Layer 5 of a small transformer language model trained on English Wikipedia (19 layers, counted from 0, width 96).
A neuron's activation on a vector x is GELU(weights . x + bias), where the dot is the dot product.

Input weights of the MLP neurons that the questions are about. A number n stands for n times 0.017.
n23 (bias -0.029): -32 -29 -22 -46 -73 20 42 -24 75 16 -18 31 40 -78 -44 12 53 36 33 -28 -18 4 -73 -45 23 2 23 30 35 13 -1 -26 38 20 15 -36 -26 -11 46 -62 48 -11 62 85 -54 19 3 1 -36 -21 7 -17 -42 -19 64 -30 82 30 -91 24 17 9 -30 19 -36 -26 -37 -66 -24 96 48 -14 32 -74 -84 -89 -42 46 19 -15 30 41 38 75 -15 51 50 -68 1 -24 52 30 -54 54 -6 16
n45 (bias -0.004): -7 -4 20 -1 -1 2 59 -17 -3 1 17 38 20 15 19 -31 -3 -45 5 33 -13 -6 -26 -14 -21 5 36 8 -5 22 2 43 4 -37 33 -3 18 -25 17 6 -19 6 -35 48 -36 -2 -2 -8 -44 -29 19 9 46 3 -11 -17 64 30 43 47 5 17 5 10 -33 -17 -24 -2 -25 -21 20 -18 -5 -25 -16 -2 -7 -12 -3 -8 17 -12 -33 6 -8 38 -25 -25 25 19 -34 -26 -4 2 -16 -31
n52 (bias 0.006): 1 -14 -8 4 16 -3 8 -25 -4 -19 22 21 1 10 34 -8 -6 9 -14 3 -42 -45 17 -8 -13 6 34 26 -66 12 -21 0 -43 -23 39 30 9 10 -10 11 -11 17 9 4 13 14 -17 -34 -11 -44 -26 -16 -1 18 -44 6 13 -4 -23 21 18 -15 -21 0 42 6 -20 30 31 -9 6 8 24 12 -1 22 12 5 -39 -20 -1 -14 7 27 1 -18 -2 42 19 -3 16 -21 25 26 -18 0
n57 (bias -0.007): -15 35 12 6 7 17 -10 -2 -40 -29 8 10 -18 43 11 -5 -3 -13 12 -35 15 11 24 -7 3 10 39 5 5 15 -25 14 -13 14 -22 25 25 -52 6 -17 -10 -5 -5 16 -9 -1 26 46 -16 19 15 -6 -18 -53 4 13 18 -28 -3 -13 -12 -17 -28 -44 36 -19 -14 9 15 -11 4 -40 -15 17 6 24 -22 7 3 -26 30 -7 10 4 -5 -3 14 13 -8 29 -31 9 44 -46 13 -32
n67 (bias 0.008): 19 38 -22 -21 9 16 -1 50 -24 27 18 -21 33 1 2 -7 48 10 -31 13 -28 35 5 -1 10 7 3 30 -17 13 11 -19 -8 15 1 -12 21 -11 -18 2 1 -50 24 32 13 3 -17 35 6 -12 -21 -3 -10 3 -18 -24 22 -4 -58 -42 7 -6 27 18 18 -11 -7 -34 4 39 -8 16 -6 -19 0 -55 0 -23 24 -15 -16 -5 19 -23 -3 18 -12 1 -8 13 -22 -22 -2 24 -23 -1
n70 (bias 0.002): 3 0 7 17 8 9 8 -26 -18 -2 -45 35 18 -31 -14 56 -5 -6 21 20 12 31 14 -6 4 -5 -6 51 4 -19 -18 49 23 1 22 61 24 -2 24 -9 14 6 -43 5 6 34 -22 18 -8 -31 -2 1 -16 47 -13 31 -31 -35 24 44 -11 37 -23 -20 -27 13 -14 53 -59 -24 -11 -13 -22 -13 -3 -31 -8 -30 -19 -18 20 10 -53 23 -24 14 38 -10 -15 6 -29 -33 -9 -31 12 2
n74 (bias -0.018): -25 -11 -11 2 7 -35 25 -33 -12 -6 3 6 15 39 4 -16 -35 9 22 -3 24 15 22 0 0 -15 -9 -1 4 18 -26 38 50 -1 -30 19 -3 -9 44 21 -3 9 1 10 -39 0 10 0 22 0 20 11 -20 13 13 19 14 9 11 21 -19 -5 -9 -4 21 -9 -11 -18 22 3 -7 -11 -4 -6 0 11 -33 5 13 -14 -3 5 -17 -2 -6 -13 -5 -13 -23 -5 -11 -3 -23 -1 -14 11
n91 (bias -0.001): 14 33 7 -5 19 -8 6 12 -12 12 19 5 -16 17 7 -9 -19 -10 -5 -13 14 8 1 11 9 -27 15 -30 -22 -16 -7 -34 2 3 9 -13 -18 -21 15 -23 -28 4 -3 -11 21 -9 3 6 -4 6 -11 4 -4 14 23 -6 -15 29 -23 10 -3 1 -4 0 15 1 -19 6 -11 29 -35 22 25 11 -26 6 14 12 -10 -14 -40 7 39 9 -7 33 -11 19 26 -17 2 3 -2 -13 -17 -17
n101 (bias 0.004): 4 -18 20 2 -20 3 42 5 0 -43 22 15 -17 -34 27 13 23 22 8 -35 5 -24 -14 25 4 -8 33 0 -10 4 7 1 -21 -5 -19 2 -18 -21 24 -22 12 -38 -44 32 -19 19 21 14 -26 23 31 11 -7 -17 3 1 -8 20 9 0 5 -21 6 6 4 -11 -15 -17 9 27 6 -15 -8 -17 2 -25 5 17 -10 21 3 5 2 25 -16 43 3 10 -11 11 9 -3 -3 -14 7 -35
n116 (bias -0.009): -54 0 27 8 -14 14 -20 12 -18 -14 -1 -11 -10 -1 13 -14 -38 -11 -13 -55 15 -32 -17 -9 16 11 39 26 3 -12 27 -11 -42 -4 31 11 2 3 -13 -11 44 -30 31 6 -33 -5 17 3 32 21 10 2 -58 -12 22 27 -35 25 -16 10 -46 16 37 -22 16 -37 -28 0 -28 11 -21 -1 40 -25 14 -24 -1 6 65 -21 -5 40 35 63 -1 43 9 -38 24 -1 13 -24 -24 3 -10 41
n145 (bias 0.000): -7 -32 16 15 7 33 5 -19 41 -10 2 28 -26 -36 -38 -5 -8 -17 -12 -33 -14 20 9 -17 11 -13 7 21 0 -12 19 15 13 13 -6 12 -27 19 15 15 29 -28 9 -34 -15 -2 -2 5 -37 -9 5 -9 -3 23 2 -25 2 -22 7 -2 -11 -4 41 -21 0 3 14 12 -18 8 8 -23 0 18 1 24 4 -12 3 -15 -3 11 15 -3 0 13 -2 17 7 27 5 -18 9 -7 25 15
n156 (bias 0.003): -10 0 -11 26 -4 39 -52 -17 -3 18 21 -10 37 10 -25 70 -26 22 13 12 7 34 17 -14 44 -1 -6 -3 15 -48 1 40 -8 26 -19 7 27 -13 -20 -3 -6 -22 23 -20 -16 -18 15 13 13 27 -11 -21 -51 71 -12 -23 -5 8 -1 -26 -13 29 8 -34 -20 -34 1 20 21 -29 9 11 11 23 -7 -20 -17 6 -9 -13 33 8 -1 -14 7 -13 -3 -8 -6 -42 -10 1 -13 41 -6 4
n158 (bias -0.003): -17 -18 9 -30 36 4 -3 3 33 47 0 -35 24 23 4 19 10 -1 -14 -20 17 -9 31 29 -32 18 13 -24 7 19 -43 13 -27 41 -24 -74 32 4 5 -1 -45 24 19 27 3 -29 6 -37 5 28 -11 -22 4 3 -6 18 -53 13 7 10 6 3 -32 21 46 7 -42 -10 26 20 7 6 -9 5 -1 11 7 -21 9 18 5 17 -26 -16 -15 21 -19 -42 -14 -6 -27 19 10 -16 -31 -12
n162 (bias 0.017): 62 -11 -31 -30 5 -12 -27 -1 -17 -14 16 -14 -1 4 -19 6 31 -8 -26 27 19 8 -26 -7 -11 -20 1 6 -12 25 16 4 3 -8 6 -28 24 0 26 -7 4 31 -10 -6 -11 12 2 25 -12 -36 -22 20 33 -14 -5 7 9 31 -48 -30 30 52 1 1 39 -2 -9 -7 24 38 30 21 -10 21 -4 1 -27 2 17 -15 4 -42 -17 -9 68 -8 -25 5 -22 -21 5 8 -34 -8 -8 -47
n200 (bias -0.011): 3 7 14 14 3 -14 -9 -16 19 -9 -5 59 16 -7 -9 23 10 -20 -29 23 35 -12 -41 30 -7 7 -17 -13 36 10 -3 39 -10 -5 6 10 31 -8 -7 8 3 9 13 -42 -3 9 -1 29 -11 26 5 -7 -33 -19 -32 26 8 9 2 24 50 -23 7 -45 -46 -18 1 37 13 -15 -8 13 3 -6 18 20 -11 -14 25 -14 -12 0 -24 -5 -23 -39 -4 14 7 -35 -5 -3 -15 4 -43 11
n201 (bias 0.005): 13 -18 -6 -5 29 -45 17 -8 -11 20 -21 32 29 -21 -29 -4 1 29 14 8 -11 17 -19 -5 -1 26 9 11 -2 7 -25 20 44 2 -23 17 -11 59 -5 -35 -27 -7 -11 -5 -23 -7 0 -3 23 2 -18 20 -20 22 -2 -2 4 10 -14 32 -16 0 2 -11 -14 0 26 24 -14 -20 4 -20 5 -18 9 7 21 0 40 9 -31 5 -2 -3 17 -31 -7 -3 -18 28 0 1 9 -18 10 0
n237 (bias -0.005): 20 -4 -7 9 57 42 9 13 -9 10 32 3 -5 -1 -6 -9 12 31 32 -42 13 -7 -41 43 -28 -21 -26 -20 -23 -34 -45 -5 -29 -14 7 -18 -21 -23 12 10 -2 -32 11 25 25 -9 -4 -8 -5 -9 18 28 27 6 -4 28 27 6 5 18 7 4 -28 -18 38 4 -54 -13 -39 2 30 -14 -21 -41 -26 10 -11 48 -27 45 -12 20 11 -14 19 -8 -26 -36 24 -24 4 11 24 12 9 -17
n246 (bias -0.009): -4 38 -33 -34 4 -20 22 3 26 4 27 47 -12 -32 2 69 -9 22 -16 13 -4 -18 -35 -5 2 15 31 21 13 17 -14 -16 30 18 14 0 -33 -36 -42 -17 17 -16 41 42 -28 15 -38 -14 -48 -3 25 -25 -22 -6 -49 -1 45 33 -25 22 32 17 -18 21 -32 -17 -22 -8 -31 -19 -22 -9 33 -31 -28 -20 -6 46 4 -31 9 9 -7 38 27 -32 45 -13 0 -6 -19 -6 -11 33 42 50
n252 (bias -0.003): -5 -35 14 -3 -50 9 -3 11 29 68 22 29 -21 10 -4 3 -64 -42 -2 -14 16 -11 18 -5 4 5 -14 28 -10 4 14 42 -62 19 8 15 6 -2 -1 8 6 -17 -48 -28 -34 8 -53 38 11 -39 -7 -45 21 -26 -8 -23 31 27 5 -10 15 39 14 -71 32 15 -24 28 -32 9 31 6 -30 -56 -22 31 14 -25 31 -9 40 -5 34 4 37 -23 -25 -46 39 12 -35 31 18 52 -12 26
n258 (bias 0.024): -14 -4 -2 -13 -18 -33 -16 -14 -14 -1 -8 16 19 -20 -3 17 -27 -5 -17 -1 -18 16 1 25 3 -16 5 7 24 18 -12 -9 14 12 4 11 5 5 20 -1 -15 9 -9 7 29 32 14 -17 -18 -11 -20 10 -4 17 13 -6 1 -9 34 -33 -10 8 44 -29 5 -12 -2 11 -23 -3 10 9 -6 12 -1 16 -18 -21 17 6 -22 -9 12 12 -1 -4 14 -27 -1 -5 -11 16 -6 13 -12 20
n262 (bias -0.001): -21 -20 -23 5 5 10 -8 15 2 1 -7 -7 -10 38 3 -24 4 -21 2 5 29 53 -32 -35 11 -23 11 -3 1 -31 46 -6 9 6 -23 4 -3 17 -6 -5 7 3 -14 -28 -25 12 22 10 -14 -26 -3 22 40 11 -5 8 -16 3 -12 -7 -17 5 7 -26 10 -10 -14 -10 15 45 23 -31 16 28 6 -41 -11 27 4 -37 9 -45 31 -6 -11 19 -28 6 -15 21 23 28 19 -15 -22 14
n274 (bias 0.000): 7 28 16 4 19 3 -15 -13 -19 22 5 -27 12 -26 17 6 7 41 -20 1 22 -27 -3 -41 13 20 -36 -33 -38 6 24 20 -1 -26 14 -49 -15 -29 9 -13 -53 17 42 3 22 57 25 -13 -2 35 -23 -20 42 -7 -64 -47 22 5 -45 25 -3 -5 18 -16 -20 -27 -2 -13 7 22 -7 8 31 21 44 3 -19 -13 10 -13 -37 15 -19 -27 23 -29 -1 1 -8 0 36 22 51 42 4 -45
n285 (bias 0.012): 10 24 -20 -2 32 -6 -53 14 -39 -3 43 -27 14 14 17 -5 4 17 -47 -2 -15 4 1 16 -20 -30 -7 9 -19 50 -35 15 -28 -15 16 11 -3 -8 -1 18 -50 -21 42 -58 -4 -16 -1 6 -27 1 21 26 -14 21 -51 7 -46 -1 28 10 2 -28 6 7 34 -12 -2 32 28 -1 3 1 -6 7 24 25 6 28 -54 -34 -35 -21 -9 18 18 -20 13 25 31 29 -20 19 18 7 -8 30
n291 (bias 0.017): 1 -8 29 -1 -31 -25 -31 2 12 -1 -34 14 6 21 19 9 9 -24 3 -11 20 -16 10 -6 6 31 33 37 -14 -19 -28 31 13 -3 -34 -19 -8 4 -2 -18 6 1 -38 -9 -19 -11 48 18 -21 -16 -16 26 20 1 -32 24 -12 2 -11 5 23 -28 -26 10 51 -21 -25 -5 0 -9 9 -10 10 -38 2 -35 -4 7 5 19 7 26 20 -3 -16 -14 -5 -52 -14 10 18 49 17 39 10 -13
n294 (bias 0.004): 27 -12 3 34 11 -25 -7 -11 32 -26 -28 31 52 27 -11 22 15 -22 -30 -11 -17 -6 -26 2 -1 -16 14 6 12 -21 -6 31 4 -16 14 -25 42 -16 -1 5 -12 0 8 5 -4 0 9 -27 14 15 -1 -8 13 -1 -3 24 9 -2 -1 28 -11 -10 -2 10 -11 -7 -36 -45 -25 25 3 9 -1 6 28 46 -2 0 -15 -5 -7 22 -6 -22 -29 -24 8 -11 2 -36 24 -9 12 -5 -7 1
n305 (bias -0.003): 35 10 6 3 -17 11 17 -5 -30 2 -12 2 4 -9 37 18 16 10 10 -10 10 -12 -27 11 -34 -34 18 36 14 -3 -12 -28 -18 -1 -10 -4 -38 -16 3 -1 22 -33 -13 4 3 41 9 31 -9 -28 2 -17 -56 9 -23 -40 38 7 23 6 18 2 -13 -1 -7 -41 -15 16 -6 -3 -2 35 17 6 0 -29 -7 12 -2 27 -22 9 2 40 19 -26 53 8 -9 -10 -19 -30 20 7 -1 21
n324 (bias -0.008): -12 -38 -3 24 15 -2 66 -3 2 -39 32 74 7 -24 -2 -15 16 -32 23 -17 20 10 -50 5 -27 15 60 20 -69 -79 -30 45 -24 -22 -33 -33 14 -27 28 11 0 14 -11 35 -1 -12 40 11 -24 -15 32 40 -24 -9 -7 -3 -27 -9 35 -42 -2 6 26 54 5 28 -28 -40 59 -7 -35 37 -53 -28 -25 -41 2 1 2 9 57 -14 -23 20 38 15 2 -7 19 49 -38 -27 -12 -2 -37 13
n333 (bias 0.003): -31 -10 14 -38 -5 14 15 -14 27 4 -22 8 -10 16 -27 -23 5 9 -6 -11 -12 8 9 10 8 27 20 11 -1 -5 -1 16 28 31 -2 -17 -11 -33 1 6 29 -11 1 9 -13 6 -1 -8 -18 16 3 -9 -24 8 20 5 5 28 -6 -7 35 -13 7 -26 -16 32 12 -16 -20 -11 2 12 -39 7 19 14 7 -7 -45 7 31 36 9 27 -1 23 -18 -19 14 15 -3 -26 -8 -27 8 -34

Each question shows a token from some text and the vector x that enters the MLP there. A number n stands for n times 0.044.

" which": -5 28 -4 22 -27 -10 25 -5 -23 -31 -19 38 4 -12 -5 -6 9 18 -30 -12 12 9 12 -29 29 -12 -30 13 18 6 10 -11 25 18 39 -23 -12 6 -28 3 -9 -16 -10 5 6 -48 13 -15 62 32 27 1 -26 -20 -40 17 31 -9 47 -14 7 -15 -20 2 42 2 50 29 5 13 8 31 5 19 -44 -29 -16 -1 2 -7 3 -22 -38 -22 7 -24 -15 -34 11 13 56 11 8 -22 -26 -30
The most active neuron and its activation: n200, at about 2.4

" the": -10 38 4 22 -19 3 7 9 -11 -30 -14 40 -6 -5 -5 -5 4 5 -22 -17 -6 -5 -5 -20 25 -14 -9 14 15 12 20 -8 22 13 45 -22 -16 0 -21 -10 -15 -13 -20 1 -3 -53 0 -23 87 37 27 -1 -13 -13 -48 12 31 -17 50 -24 19 16 -23 9 38 4 44 35 -8 5 4 26 -5 17 -54 -30 -25 -10 -17 0 -6 -11 -31 -6 7 -17 -8 -17 3 14 37 -2 21 -20 -12 -18
Which neuron lights up most? n57

" were": -13 31 6 21 -22 -17 23 -13 0 -19 -22 20 -2 -10 0 -9 3 -1 -22 -1 -5 11 28 -30 31 -4 -28 -2 15 15 16 -16 16 12 48 -15 -21 2 -28 10 -8 -29 -11 6 -2 -52 11 -15 55 31 27 18 -7 -16 -49 14 18 -12 55 -29 15 7 -19 -2 35 11 39 50 -9 6 0 17 5 30 -52 -47 -22 -1 -11 5 5 -21 -35 -14 8 -17 -11 -27 12 10 48 7 23 -21 -23 8
Which neuron lights up most? n285

"us": -6 17 1 5 -20 -3 31 -5 -3 -14 -2 25 0 -3 5 4 0 3 -32 -28 20 17 26 -27 11 -14 -28 16 15 3 12 -23 14 21 38 -12 -7 9 -20 1 -26 -3 -11 4 -3 -49 -6 -17 74 14 39 -2 -24 -10 -50 11 28 -2 56 -22 15 10 -16 6 47 17 46 25 -26 10 8 18 0 17 -49 -40 -13 -9 -13 7 -9 -13 -37 -17 -2 11 -11 -9 6 9 47 3 21 -53 -27 -16
Which three neurons fire most, strongest first? n70, n158, n74

" Bashkortostan": -19 19 -7 4 -32 -16 7 -9 11 -23 -11 21 0 -4 3 -4 7 18 -42 -18 2 27 33 -34 41 -16 -22 18 24 11 19 -28 14 10 24 -28 -5 27 -8 -12 -16 -20 -18 13 5 -49 -9 -23 65 25 35 14 -7 -23 -50 1 40 -10 59 -14 20 11 -9 18 52 -2 33 31 -16 5 0 21 19 22 -43 -27 2 13 -19 1 -27 -17 -32 -21 2 -11 -12 -15 -7 2 44 0 12 -23 -20 -17
Which two neurons fire most, strongest first? n201, n285

" The": -10 23 9 24 -24 4 10 5 -3 -43 -22 36 -3 -15 -14 3 11 6 -32 -21 1 -2 8 -24 22 -15 -26 11 10 5 8 -12 13 11 40 -21 -10 8 -28 -10 -10 -19 -17 0 -2 -53 1 -18 79 33 23 3 -9 -10 -44 2 41 3 49 -28 15 5 -32 9 37 10 51 41 -3 2 -3 26 0 27 -46 -23 -14 -4 -16 9 -2 -6 -27 -19 3 -1 -12 -19 10 24 46 3 13 -18 -20 -23
Which three neurons fire most, strongest first? n156, n200, n201

"s": -3 29 6 2 -23 -6 14 -10 -1 -21 -13 31 -2 -14 5 5 -11 16 -28 -7 -4 17 6 -21 15 -11 -25 15 15 12 16 -25 1 11 48 -19 -8 12 -18 15 -11 -2 -15 3 7 -44 0 -11 76 16 39 0 -20 -19 -61 31 25 -4 59 -29 21 10 -9 0 26 11 49 39 -29 18 5 15 2 15 -47 -41 -15 -4 -7 2 -17 -15 -29 -15 -1 -7 -11 -25 5 7 51 10 10 -36 -29 -16
Which neuron lights up most? n200

" a": -11 30 5 14 -19 -12 12 0 -5 -33 -15 21 2 -13 2 -16 -4 -2 -18 -18 -6 -1 1 -23 24 -20 -21 2 7 10 7 -15 28 18 45 -34 -10 -5 -21 7 -1 -13 -25 -2 10 -51 -2 -14 81 24 30 -7 -7 -16 -48 20 31 0 60 -30 25 4 -20 20 35 16 55 39 -1 12 8 6 6 26 -52 -29 -19 -13 -20 -5 0 -9 -28 -11 19 -14 -15 -17 7 17 32 -1 29 -23 -28 -2
Which neuron lights up most? n285

" Sovereign": -24 32 -8 3 -24 -5 20 2 4 -5 -6 30 -8 9 -3 -7 15 22 -32 -17 -10 18 21 1 27 -33 -24 30 8 -4 16 -35 18 17 44 -31 -7 22 -4 -15 -16 -13 -37 -1 -1 -57 -3 -20 68 28 35 6 -6 -24 -49 -14 43 9 53 -12 12 -6 -28 8 35 9 32 31 -17 19 3 23 13 14 -51 -23 -8 -14 -18 14 -6 -33 -19 -27 5 1 -6 -17 12 -4 44 -8 2 -22 -10 -4
Which neuron lights up most? n91

" Ari": -4 34 -7 24 -34 -5 24 1 -2 -17 2 33 -5 3 9 -5 7 5 -27 -18 -11 13 34 -30 19 -21 -36 13 13 -19 9 -27 10 13 37 -23 -8 15 -32 -4 -22 -2 -26 -1 -11 -48 6 -28 70 38 12 10 -16 -7 -45 3 52 -1 47 -24 4 -6 -14 6 46 15 61 12 -25 12 6 29 -4 16 -51 -21 4 4 -16 -7 -23 -10 -17 -5 -8 1 -17 1 4 -5 40 24 13 -25 -23 -7
The most active neuron and its activation: n91, at about 2

" holiday": 0 27 -6 6 -33 -7 10 10 7 -27 -11 36 -25 -7 -9 -1 29 17 -31 -20 -6 16 28 -10 24 -7 -32 18 18 5 15 -8 12 6 37 -28 -18 14 -17 2 -3 -11 -33 20 -6 -46 14 -28 72 29 11 2 7 -48 -52 16 34 -1 57 -13 5 5 -11 1 42 5 40 20 -10 16 -5 28 -27 31 -41 -21 -23 -2 -9 10 0 -23 -29 -7 5 0 -21 -24 2 9 50 -17 15 -25 -22 -14
Which two neurons fire most, strongest first? n162, n101

" of": -16 21 -11 11 -31 -18 7 11 0 -14 -7 33 -2 -8 8 7 -5 19 -29 -5 -3 3 13 -4 27 -3 -16 2 21 2 22 -8 19 7 43 -11 -11 3 -12 -9 2 -26 -22 -3 9 -58 3 -31 68 35 22 -11 -19 -29 -50 8 19 5 50 -21 5 11 -30 16 46 -15 39 41 -13 18 13 15 11 32 -47 -45 -5 -5 -9 8 -10 -18 -31 -22 16 9 -13 -30 14 12 42 -13 22 -31 -20 -10
Which neuron lights up most? n116

" to": -6 30 -5 16 -30 -8 7 -2 -6 -15 -4 29 -6 2 -2 -28 7 22 -27 -25 0 -6 14 -17 19 -1 -25 15 17 7 36 -3 21 7 55 -17 -16 11 -19 6 -22 -12 -13 -8 -8 -46 1 -31 63 27 33 2 -21 -16 -57 10 19 -11 46 -30 15 3 -15 10 47 3 38 30 -12 19 23 26 1 16 -52 -40 -8 -6 -18 14 -11 -23 -26 -13 36 -23 -24 -28 7 11 39 1 26 -15 -10 -9
Which neuron lights up most? n285

"4.9": -15 23 16 14 -29 5 17 -8 -5 -22 6 28 -7 -4 -19 -6 2 22 -42 -14 11 8 29 -15 16 4 -34 17 7 8 19 -42 19 22 43 -30 -10 24 -33 11 -4 -9 -32 27 -9 -35 -7 -26 57 32 28 2 -2 -44 -46 6 10 -13 64 -10 5 3 -12 18 31 -11 34 30 -15 14 1 32 -1 18 -54 -32 -17 2 -14 3 -11 -15 -24 -1 18 -4 4 -29 -7 -10 57 15 20 -25 -23 -16
Which neuron lights up most? n101

" Gupta": -4 42 -7 15 -42 -11 10 4 5 -17 -12 16 -2 10 1 3 13 11 -31 -27 0 7 21 -32 30 -21 -30 27 24 3 9 -28 10 18 39 -31 1 15 -26 -6 -25 -10 -28 9 -5 -38 -5 -27 69 26 16 17 -8 -17 -46 0 45 -3 50 -30 18 5 3 10 41 22 42 17 -20 10 2 23 -14 21 -24 -38 -13 17 -24 -6 -13 -19 -16 -16 -1 -6 -9 -6 2 -2 57 1 17 -48 -21 -5
Which neuron lights up most? n67

" B": -15 35 1 17 -22 6 24 4 -4 -31 0 34 -13 -8 8 -17 2 16 -35 -24 -18 18 -1 -16 20 -10 -27 10 21 6 15 -30 16 11 42 -17 -23 3 -19 0 -1 -1 -18 1 -5 -46 -13 -29 73 26 26 -3 -10 -26 -41 4 43 -4 57 -24 9 19 -20 10 26 13 56 35 -30 3 20 35 7 14 -46 -22 -14 -14 -24 11 -11 -9 -28 -20 10 0 -19 -9 0 9 42 -1 16 -26 -25 6
Which neuron lights up most? n305

",": -1 18 4 28 -37 -12 10 -4 2 -25 -14 25 6 -6 -6 13 -6 10 -30 -15 0 0 20 -32 11 -2 -23 11 19 1 6 -12 13 15 43 -22 -9 11 -40 -2 -22 -17 -19 0 6 -42 6 -17 74 28 22 -4 -22 -29 -50 4 38 -6 48 -24 18 11 -11 6 35 3 49 29 0 29 13 28 -10 22 -52 -41 -13 0 -18 2 -12 -19 -17 -16 6 -3 -2 -22 14 17 54 3 19 -24 -31 -3
The most active neuron and its activation: n156, at about 1.1

"01": -6 35 5 15 -19 -1 18 1 1 -11 6 22 0 -2 1 2 4 6 -44 -8 5 13 20 -16 14 -14 -41 21 5 -5 19 -37 4 17 26 -38 -23 20 -23 -4 -1 -10 -32 31 -9 -42 -6 -29 74 38 21 -2 -5 -36 -51 9 32 -14 57 -18 15 11 -16 10 36 -1 42 27 -20 20 21 26 10 12 -55 -28 -15 5 -28 3 -19 -6 -19 4 13 -3 -10 -17 9 -7 42 13 10 -35 -20 -14
Which neuron lights up most? n237

" sulfate": -10 41 4 -1 -21 -9 7 -9 1 -32 -6 36 -15 -4 4 -7 19 -2 -33 -13 0 -2 19 -16 40 -9 -21 31 9 10 8 -19 36 19 30 -29 -3 34 -22 -7 -17 0 -27 10 -8 -39 8 -25 66 26 14 9 -13 -38 -38 12 27 -21 65 -24 12 -1 -7 12 45 -3 45 22 -24 18 -4 0 3 18 -49 -28 -4 -23 -19 -1 -8 -15 -39 1 22 1 -14 -11 11 -8 55 6 26 -31 -15 -19
Which three neurons fire most, strongest first? n291, n57, n201

" in": -14 28 8 17 -34 -6 20 -10 6 -19 -11 32 -11 -16 7 -1 -2 13 -32 -11 -4 9 7 -22 18 -6 -16 9 15 9 19 1 26 -4 54 -7 -12 -7 -14 5 7 -26 -32 0 9 -49 -3 -33 77 27 23 -10 -11 -25 -54 9 29 -7 45 -29 7 12 -18 16 41 1 36 32 -25 21 10 22 1 22 -50 -29 -5 -8 -8 0 -7 -22 -24 -20 20 -14 -13 -33 17 7 48 -2 24 -21 -20 5
Which neuron lights up most? n252

" |": -9 30 -5 29 -19 -10 16 -7 1 -15 -13 26 -4 -7 -3 5 -6 9 -34 -27 -6 -10 15 -27 20 8 -24 6 7 1 17 -10 17 21 47 -29 -9 7 -33 -3 -19 -22 -17 12 -10 -44 3 -41 64 32 21 6 -25 -34 -48 32 31 -13 59 -30 31 12 -15 4 28 -1 50 30 -11 15 9 27 -1 21 -40 -39 -10 0 -28 9 -9 -23 -14 -8 13 -5 -2 -12 9 9 54 9 16 -18 -18 -8
Which neuron lights up most? n246

" 3:2": -12 23 0 32 -40 -12 33 -12 4 -24 -6 24 7 5 -10 2 -6 4 -26 -11 -10 2 17 -23 30 -9 -37 13 -5 -11 18 -24 19 23 35 -21 -14 25 -47 8 -20 -16 -11 5 3 -36 -1 -28 55 33 9 -2 -7 -30 -46 -1 24 0 59 -36 16 5 -7 4 32 5 48 23 -9 12 21 41 15 31 -54 -33 -12 5 -17 -1 -6 -2 -28 7 12 -10 -18 -14 -5 -3 54 13 23 -27 -22 -13
The most active neuron and its activation: n156, at about 1.4

" mouth": -1 24 5 0 -18 -12 26 -5 9 -29 -10 49 -27 -6 2 -16 12 7 -31 -27 2 8 29 -15 27 -4 -21 13 15 18 11 -11 33 7 40 -30 -6 25 -16 -4 -10 -12 -17 7 -2 -37 -13 -9 73 17 21 5 -7 -22 -57 29 32 -5 50 -22 10 21 -15 3 44 0 48 23 -14 23 -5 11 -21 28 -49 -33 -5 -24 -10 7 -14 -17 -32 -4 4 -31 -15 -11 10 -4 44 -8 11 -38 -18 -1
The most active neuron and its activation: n201, at about 1.6

"At": -19 20 5 18 -17 11 19 -4 14 -36 -30 27 -12 -29 -17 -16 7 14 -42 -19 1 10 20 -18 14 1 -24 22 24 -6 20 -6 16 7 47 -16 -16 2 -12 10 -3 -19 -11 0 9 -60 4 -46 56 26 34 10 -10 -16 -51 11 32 7 50 -31 4 6 -22 13 36 -3 43 40 -17 7 12 33 -4 22 -41 -29 -8 0 -24 13 4 -19 -19 -28 4 13 -18 -9 21 1 38 -5 23 -29 -13 -13
Which two neurons fire most, strongest first? n145, n333

".": -9 19 -9 21 -26 4 19 -13 -9 -10 7 32 -6 -10 0 -5 12 4 -25 -22 7 4 10 -20 6 -3 -20 2 -2 -5 19 -23 1 22 38 -32 -12 6 -25 3 -34 1 -12 26 -10 -44 5 -30 73 41 39 4 -18 -34 -56 10 27 5 65 -33 7 5 -11 12 35 5 34 29 -14 17 9 30 5 22 -45 -46 -2 -6 -29 5 -6 -29 -23 -18 16 -1 10 -26 9 19 43 -9 13 -10 -20 -5
The most active neuron and its activation: n324, at about 4.2

" Council": -19 33 -2 7 -22 -13 14 3 2 -6 -9 25 -18 0 11 -12 20 29 -41 -6 -5 19 16 -15 30 -2 -33 23 29 1 7 -19 7 5 39 -27 -7 21 -18 -5 -14 -9 -37 12 -4 -51 -2 -27 65 22 22 14 -7 -33 -47 7 49 -2 54 -18 16 17 -22 16 36 -1 45 36 -7 11 -14 10 -7 17 -38 -31 -12 16 -10 10 -12 -29 -34 -28 -2 -12 -21 -30 10 13 47 -4 12 -25 -12 -5
Which three neurons fire most, strongest first? n201, n67, n45

" draft": -28 41 -4 -3 -28 -6 29 5 -13 -19 -6 36 -13 -6 -6 -14 11 30 -26 -19 -11 4 29 -9 26 2 -24 17 18 -1 23 -13 11 24 36 -22 -25 13 -10 6 -12 0 -27 13 -7 -36 -4 -23 75 25 20 -7 -9 -31 -50 11 35 -9 62 -5 18 8 -15 6 34 1 48 26 -16 16 -2 13 -15 31 -50 -15 -35 -2 -20 -4 -2 -12 -29 -21 12 -12 -21 -19 9 9 42 -8 15 -32 -27 -2
Which three neurons fire most, strongest first? n333, n74, n57

" with": -16 20 -5 8 -23 -9 20 -2 0 -19 -5 37 -3 -9 -7 -14 12 9 -44 -15 7 -13 13 -28 28 3 -15 9 25 17 17 -11 24 5 49 -35 -8 2 -10 5 -9 -31 -21 -11 5 -41 4 -20 70 25 17 1 -23 -10 -59 13 21 -6 52 -29 11 4 -16 7 41 -11 40 37 -11 25 17 19 15 22 -47 -37 -3 -3 -5 -4 -25 -2 -34 -23 16 -18 -15 -16 21 8 52 3 25 -26 -19 -1
Which neuron lights up most? n274

" general": -16 37 -5 2 -27 1 11 1 -9 -11 -12 23 -7 -8 -5 -15 2 25 -40 -9 3 4 16 -8 23 -5 -25 24 7 12 18 -28 8 17 55 -14 -14 10 -9 14 -8 -4 -30 -4 -13 -43 -5 -17 75 32 17 1 -13 -18 -47 8 40 -2 53 2 10 12 -17 2 36 -8 44 31 -1 17 -8 8 -7 15 -47 -50 -15 -10 -12 2 -14 -26 -39 -7 -4 -8 -17 -21 17 10 66 7 1 -20 -14 2
Which two neurons fire most, strongest first? n285, n116